Layer 11 of a small transformer language model trained on English Wikipedia (14 layers, counted from 0, width 64). Numbers have three digits each and are written without spaces.
In attention head 0, each number of a token's query or key is one row of weights dot the token's vector x. A token spreads its attention over itself and the tokens before it by the softmax of 0.177 times query dot key.
The model reads these tokens: "ri" "p" "le" "-" "A" " Ch" "ar" "l" "ot" "t" "e" " K" "n" "ight" "s" "," " he" " st" "r" "u" "g" "g" "l" "ed" " to" " an" " " "1" "1" "." "9" "1"

Query weights of the head. A number n stands for (n - 500) times 0.0012.
q0: 431218473402529413589731332531536289488390701404555544278611780413496547295873390545281423429439522698566803557506355358306513456450616369461454557530593361475394536573611729495623268629612721
q1: 390406531374318692343647641594398568277408357358745356541782327699410585690419689490406687535460769554318552797326434412619627531557476257303691458415375473119373400559397685868412690574418486
q2: 643372429678466240664530486668554556747458593448361526511406575496430533391628579599452434623214556528305448507581366503426663282697369436839509573362354525485288515583269300834681620664277537
q3: 594519798503353342407749522609428611530587531624306846398426624438433603425228544341472417626580404489452921434324492583432457492437483277405679580503330645585393307562682515553303474466546493
q4: 397459531361616446484590518793359502594324482393319400667291458201330362237509791508611507343634709526491405511642710419338448775429513620616550548265455497613663395681735342666491749237585416
q5: 698169753149578387393211466490548390489482149398609609447370723477696216501437658612439432771554454343470490847575586448751488681576494511343457381367483624550551414491614688451646466434394449
q6: 501184666609352260315552690593548428461579642311588488498715407468502432647449381516699381692545721325731371498528430551124407484241461477740392448804246831371451645414352536626470695399641446
q7: 334610604497167375296433410387522480354242624392528610733601252603537445532724530593390584686421601716348483616484454521521022663605500448667336557301784757505619416638369594452634428468471520
q8: 454454671574525542624792457573502489338541205394666262475212445542653488792581206491543488448659277763393280530250519449483340375289412611652615492355599389728522630602468684664371428296709615
q9: 448052458608274625755512609538521652505733424611487577593520485783404684503629663585628538605579485631448540610606609246398414419471580485575473131389501513415670154279504361513182459475382483
q10: 357633537100462543849481335466484421537377366527607530337595500619467326599512597628485376308536606442250511312594395778608394397398536674372628516843461591715932474557397445712228273567218549
q11: 607692420249397417579350401861806458396478409446651570377656379563171315454396500593334278386731300400473331536614665572232561355738556497734499500528705694365518686496569243341398627543582803
q12: 455391500717464639448606667582327534511239334718486583522489411315558599663630563625577331222487456414465310510501365464541454605634439548611358439805399428416263401699662616439814325504312728
q13: 541408545383421516514345788563446541656528235139435402474443531449491649447489662565621287544607558680282608575360190383619534534470667607632210559636763479497415637491803308561621261695484180
q14: 427673706633336608437362403482635239443817410525355477537437563657370626360757529437378489451448574361437467799303656457588508598315726819679248691525252406605356332680278456471402709344394588
q15: 558603539346352893681477680399640563473522453352504533507371401392427504259480485596513445379359572547591490583701281411461378869434213549644645507626478645468390439520290479361461422586731558
q16: 561345630235289484451603524389561559670530534347639318882233596632329458703446327505745360180341477476632450538545538660558546490453678365551403524718697464426335303507557511527455707567425569
q17: 499584489496377552556281446359572508374380330549387466417708620514370547579487392329698557522666440585693339431576383268723408696408705492518804520421706567503247493920321424663517583375199493
q18: 359555319483345431155473630482497519336649478547685558489234460236485664634704392550443336564465607506583397540631503356759480359576515450558721701583588513721459627462605536421156731514310499
q19: 250586360441500394613703387305515783550773377479567417435532499437472372413795862365567424435503246358516481289398498551676473603531313515727656544646490529360435406341512437311698746510486516
q20: 252545389615663668456400763249325459500524440597638644224432746550270420414547424312644516591467638557385366601473377488535501533564354558562251499412708687331468472362501581745428651368501690
q21: 634627318207482395431522656508866694375685690618545615389339664439858463532482615428513352345458522642405274543316673602572595705443398678444573536561442476243426516412296448539486185259537545
q22: 519736473463653550392441466527740757663496362482500610403716317389463634589392593733441548401116711535632551474577462733403427549435568414664199312375509529601265288344562625501385455326313705
q23: 791539523402556582314559506818471573584359440565372562648555666319404560368664599444831492587504262262513582560415037468476440390270545551500617571453663625345635490390401501515486378183543646
q24: 669671670505724362475442410311436772319433735481705476649477548384181573623551513502266492589495573496492412389416391380474721661390500361660357192510579360397705369637353466427551430512567686
q25: 381256447323669329497660722581615679488621276369361470551510636234419600477429346493332689373550627583575621504591608341796484382622454601281407613488525728410471280640262540381459547574674720
q26: 422416642617411513584488497671489436326550325548645514597489565186769603408391420294515563531492693630589439443586475937388552571385386538480452660419647241157738324675485403415449504629322522
q27: 495290442173442546840796512434587308335649593825458544566820385484545470471420341578677374526429699422356413411395455514625485604543355316639344660330606452545419513419683607376579466528541418
q28: 440422378351677664589382610824346585499615586516546661571317261672249451555500371360479759537575638349417462443568572741646420304595402531420517570612451407692228546411408621426561457485404494
q29: 348847361566344281726431548684377447444794464541456423639221795526634219500319281588397738342557622534415550650460182402338463672567525200411624333617554598468567524414634698512602547395571548
q30: 426561497317492672482503445621472253757711596431375619251288372519538482618436475592631587521439568652634464055132583157256736507583484703670517388556554859369498285500659576475520762621322342
q31: 326562522540420439798596448576449518263357507404763195469537652532477679332364484607549627450388287258647604418486571503421796488529487625513508473632736701594451470551497631462575236299261311

Key weights of the head. A number n stands for (n - 500) times 0.0012.
k0: 328585532963446268399497549636335375339441634204523357376640700213558391260379492576354453468443538484341878610328632440713596520478512556547465547375285352731436429544570577653531393585877658
k1: 635437584504476417582507550508413731319776349422619401626596552498517530597724480314813332617493560764202552485325544392330800495425294285493497499361279350042592384514679565538457792431410706
k2: 277581486396376317584397538491468556696369700316526422601316661585628693578567263841478454418401357755550529528602331550292654424721725431888572355530487438401376420371499347791669512225526221
k3: 488430582601302449393751340468308666480543513480274620507581575811443697429460459319480435336619556573441568393541709872607428493247463324532720609622548744508262414298526366321539395472652566
k4: 385525618348459657575570420358292696444348279342368578399329617428646284191709604916404164427425481519544639508707717380332563767447268563469505567540740559643740479480696397423421704504386317
k5: 698333504303640492347635261625526692494582398683684569415527864552582242382528211641561428678480424601450515590590335496577358579445555540501434486327303472417556473969415244425369346485632590
k6: 576210719591522409321560742552742348305440545301369606452459605290486792636346383525579435795796463470553365620671448591183374552342304408632440593758481562541386379521532535516463561268559508
k7: 599425665490540287498368304422682413470500309112417555714531318479776454594567408537330772580393733553454782547458406476380631607568585498511354633358388802540456373642381479196623605610441366
k8: 463376650623648420364630378537493251608714239448649289524294467742651474777534252568550287496396402482529484531287748405458614489431477824469646464610713324522402744464538811469286364482389460
k9: 523461596631600851376342388694564643357290566562669177623447576434740586551747333651689481372817401525408496396518578317510464578429587467306437463388380503753585175139302439538554523528339597
k10: 312663604354400400483372482825525605653631395501589428418751333669492439531385558319444623459624466262211342632737641632338555407457422620561542381528679404765719422629473111648492396484253537
k11: 360785440467543501483662470494850434279495648288520550469511546524393316666418613788327476461756650270682499340687572644678627333540431656560191226448512573179442530508463082531214522671564558
k12: 351656458641623447713482554504485747520265155600673388272506303353305577526559550638482622534430534585626287636258431431448511427706474584522489476914505683447131330654632425608622361338505611
k13: 637810462554461639347476529554528554584474397297513353352217491573508365668292384596616534381527243675327426391395230627566581655423557591510227665599588452459571532653451416650829428769548304
k14: 524740408293475673210566396686462273604450543374369671489319533529575606437896433402391672261541509496604654691196645437333313722370418538616390514463237559527482509594850520548398395506522669
k15: 500435414262563660447455481672633496579782649385440381343519329175437479255429549527449506381383590560613606405473569356193573678486751501675587634739714675271389311463411521508687328503558630
k16: 362396707432345377448624538687579624458485427543609529780171502318309646620442303442551426335489677321397548319262290762498418720551653487503497573557593341501436661643597477407582694626357674
k17: 612426428508448368342260611514427498460387450607251386409771587429369562484464385472519379420737444398676532735536571489605601597442620650428820350445302556311679584678494523455471703927470107
k18: 355632553400539478240382368582419487554737448552628702573487348359424381268878261456363430580608444449528254555588511658608733220468514604542341592440327516578449654221546797477667641615583513
k19: 449539455486633431316471619288650400438593293574834479528424378315614704314668782581645560549497314488402687181433495577824305363535409311779613377504681343469577381491552243249609499584793373
k20: 179492326386705497539415811445451288527525300498573404233431763560320573478612200260445464628564818628358597481677291256509707505294320772579492695447614566476514338446384502523590756506588647
k21: 592662499356570613325428891332576308518653429558486518412534418427668371931657612552456273363361429414527694623510622759589522516605505490373769624286395462242256533291537210442758302308418691
k22: 559807580391709679613583474623558350501379393583518512523665387415185734583378398842349558352213747478440487479777525797357166467494392507516519450333343467464555295438490609524337534567485520
k23: 547449747498496682446617626727186746584478260411297619642494533440430461550501559521590643626503340289760584344471263449505543481202459712484706304435703585296324297492337519775578307411510664
k24: 715477458349783508418452547406468758485220572290792557613483714573269469503239606497237517656390654403487602382478726345389566530511569345485678202550411338604468514641366523425778610498379563
k25: 505443394459448447484564606338505738634589555459486621318718572379417474570826344428435369392246398507471322102627709507443756602557530543613355571513414527607422398639501630398249254751519660
k26: 471455549323249656302425674454570435479491254454691316602524856454608370540522718321344733401305616653517288482551676605539513705557522561445467628390572436368618346541511681394436564437467338
k27: 334531242311428264598881562599458409209708583695451626413414286336611444770554452571513478577421596416343286607381733348601437677606472492696603463336654648589210287562558654508781553515445336
k28: 624671455326634487556437672554350632406655774575525357865422491366539779423557337350332327615297577460462430518433486519666480572703317795356413434641466499640597457436301388467162379372803342
k29: 355540557461536493572182658494404274425595536544361611689462595538534328370284362641599528493568809807542350236369552454402642696479449350394890484376521546545375792390688371551462225421760526
k30: 501454583685411719281696782444386462623603608243619555377631247603653429416424456565696292459592692672389215462526193391647340470607558520671483294488478659679474473330709274240387669582439472
k31: 673392489578439451632627531414452528429307556375702163523370603497051231395676543433795740520506628296502577567410521568577535558627357486695614481455482537487639598392627627531513182499414332

The vector x that enters this layer's attention at each token. A number n stands for (n - 500) times 0.008.
0 "ri": 387405559465518350622337527666678502493642357484586363526584293387406530544621315844631369446617783598663484521492325597289351598518614494652697303566626501439161428493634359464652389579374408
1 "p": 309499502305523575640526416733637699534641482584318823305581355547524676473505592467419578453277470543774429582510545245366346380307669532490604430687485598296170430488491378651740516378490551
2 "le": 430534454408330585701360414517472668641585560490426758427590259434621360719586404593573556252369495527778655710633426301452568384044672397568543643638650358378291531366559505550544486492348499
3 "-": 505537406400547296807485593483609654505748584395580370446573171614444385425567494443395543540468511755773241852446381536347353395406740529626555509606466545536353303488529268570708397419376534
4 "A": 329605447419287350802440547426644722490718427478641701186452258509618322446603424534400557647524689619729332678350359383449429301545605511505597548553484370491205453596641461572728512502396490
5 " Ch": 380431473456487446584564284472627612667667369582617445315565223773596197305630614527480573573528717632636412602403352534325410404566750514425605496509655435371142421492801540425616478376398548
6 "ar": 311512633408293563670467490508634578623551237520426617356464108550863415404727494423505673434530280681732400492500331401419472456580642499624638449418510552515389375430711644333632630314436577
7 "l": 378642451563380450483638161501472556761654391604473537589477087619716665508707608630521675477422378580671332518589374469533426562500628384564530480444548574322433400502449645364640616305132370
8 "ot": 440665394282432603633564233434447525758600348518424662618432146722688656603587523481287659360502383657543454531587598367420310286299578312651727517382601577474422340709430517597677558544420374
9 "t": 428518339411596458614419051421524512672616383564496687426583319503558622661469553398485839520405420514560280515465527596517457556023739381683480503352750496543323506356529628580729437492448534
10 "e": 418605529343601398686596242207451742693676530519500626387578532544547585524455313377506610461400355402595705562571394523542309387164736377607528673346693507547265611342544561502736313421369648
11 " K": 342417430351471250543546428417705661621736463618432664402456253732524423412582465313466525736677629645527441639397461609406412487544737566607714390517721405521102412450572512506541328405373462
12 "n": 463399440427416297701698262471625546662787508685367574340449482501602307628565321395366693509729554425539280597500457555469454583384488250643665405721681562401233561540480641328594534251433521
13 "ight": 494290504345429307597519536553469498779567508719599760619499301603580375754400263287467618514481450334733462644652501308488433447232697311619643466300749497429286491565569436523691414433407602
14 "s": 456318513378530501778512458305653545726820456613478584502555446432606410742465447332550501619553321512551556614486493458506354252245884298629422541381623611557257672414410435528579388407285559
15 ",": 479401752322849401752434476462454547535900493353614572448689300518579492565552374351507559486571511569662393693428489441362381458381486304625727419525517640510314604497400459421638319355283401
16 " he": 426473530416559437637399489577593673658672360387600538341543341510441437479737277557440462479516668430953440500408370733354486592496596443677723156503461497587240511630441495525547400413227566
17 " st": 395322575374582301500384511607448744642597448539476444326474263803456420461492384679456414440551550559702492467531416673415575671357867464608645285633766483681258421432375469446667439279321643
18 "r": 507341621625382309757412334481691973780643453307529566566280360454491340501547522425509533457431501542655381560452410413393401680593559361421672371706664648630384399412300598578579338333425592
19 "u": 266497505461466458789587341601575839837461483350605498560543228439503524519510405479431677384256268592695705414484417409393367446521372492579607496536663862466364483456501700477484316335492543
20 "g": 406479516515462477711612441609441773865483527348583544599354228620435502501502492464355782384214362437807700470502457420439264343533542470628497351553636542563369510358361722627666333358444573
21 "g": 318458425544469505703583349558464742875481596392554555719430210486400521435422539440372713455199391462766566626557421464461289359422675537605411455610623496597282498374371687561701286430504683
22 "l": 456585479536512548590556210465613643813607611472497628588449211579523638487661449536427518397435328399727522565667501368384443515560721441600492312551788547555322328236292654313720293423280547
23 "ed": 298334525535730532695477476535651752672573473416367680643332372527672461499510516419594671306450353483694619590724670369341350371189467436714440365576713456529220536479343602521442306488554471
24 " to": 288390563421709314803430461582555632608708552406492504286505346399518338547707280579647555380438642551758497724484426654270306437385584489650773319446515444711314410562579456471610417371424432
25 " an": 575409453393451347723382476580495549634798563375466419214551391422584380457607313585547588442652763657855493630517314542443391583388483342631536226461636353663358403549613415560798459274425428
26 " ": 281375428497577446673425589407662525559648641412435363233466221537492232275548316500408534733521526651682473594676212509516526653373642488633680332642727544453362503549612509550720492498208499
27 "1": 395432549410445541703359481457599661562574662327575478088266420500403335489848382486413604685506372577637399583711290384414406473479609584623634376744721500372313666598623479534596506448296434
28 "1": 403464495418440525772452461602501589689485616323732420160277548405451335546755488430412550583486383461635396680805293334435461479494580641635630407686718434342286658518596395594504606358277438
29 ".": 310466488429598347713454500645255610861494601435655458331550470494359332744634649412453345594599643693626433611547406523467393542298549520787597338524580454533325479510426490478635573221238274
30 "9": 371358716212600413654409418419489730642455471486799495161516455525363469596776385435288503747626357476558427509656536498547468331441512319663468262599570594404407463521648478745632599305452466
31 "1": 337442560321618311719464304557416773598503476515777406309418550322516457633645544290424482647623361460688524558817518342492520465411585475675619311580575505269366496414551325756436662345314531

Token 30 "9".
To which token does it give the most attention? 30 "9"

Token 21 "g".
Which two tokens does it look at most, in order? 20 "g", 21 "g"

Token 20 "g".
Which two tokens does it look at most, in order? 20 "g", 19 "u"

Token 7 "l".
To which token does it give the most attention? 7 "l"

Token 9 "t".
Which two tokens does it look at most, in order? 8 "ot", 0 "ri"

Token 31 "1".
Which two tokens does it look at most, in order? 31 "1", 30 "9"

Token 8 "ot".
To which token does it give the most attention? 7 "l"

Token 6 "ar".
To which token does it give the most attention? 0 "ri"

Token 10 "e".
To which token does it give the most attention? 10 "e"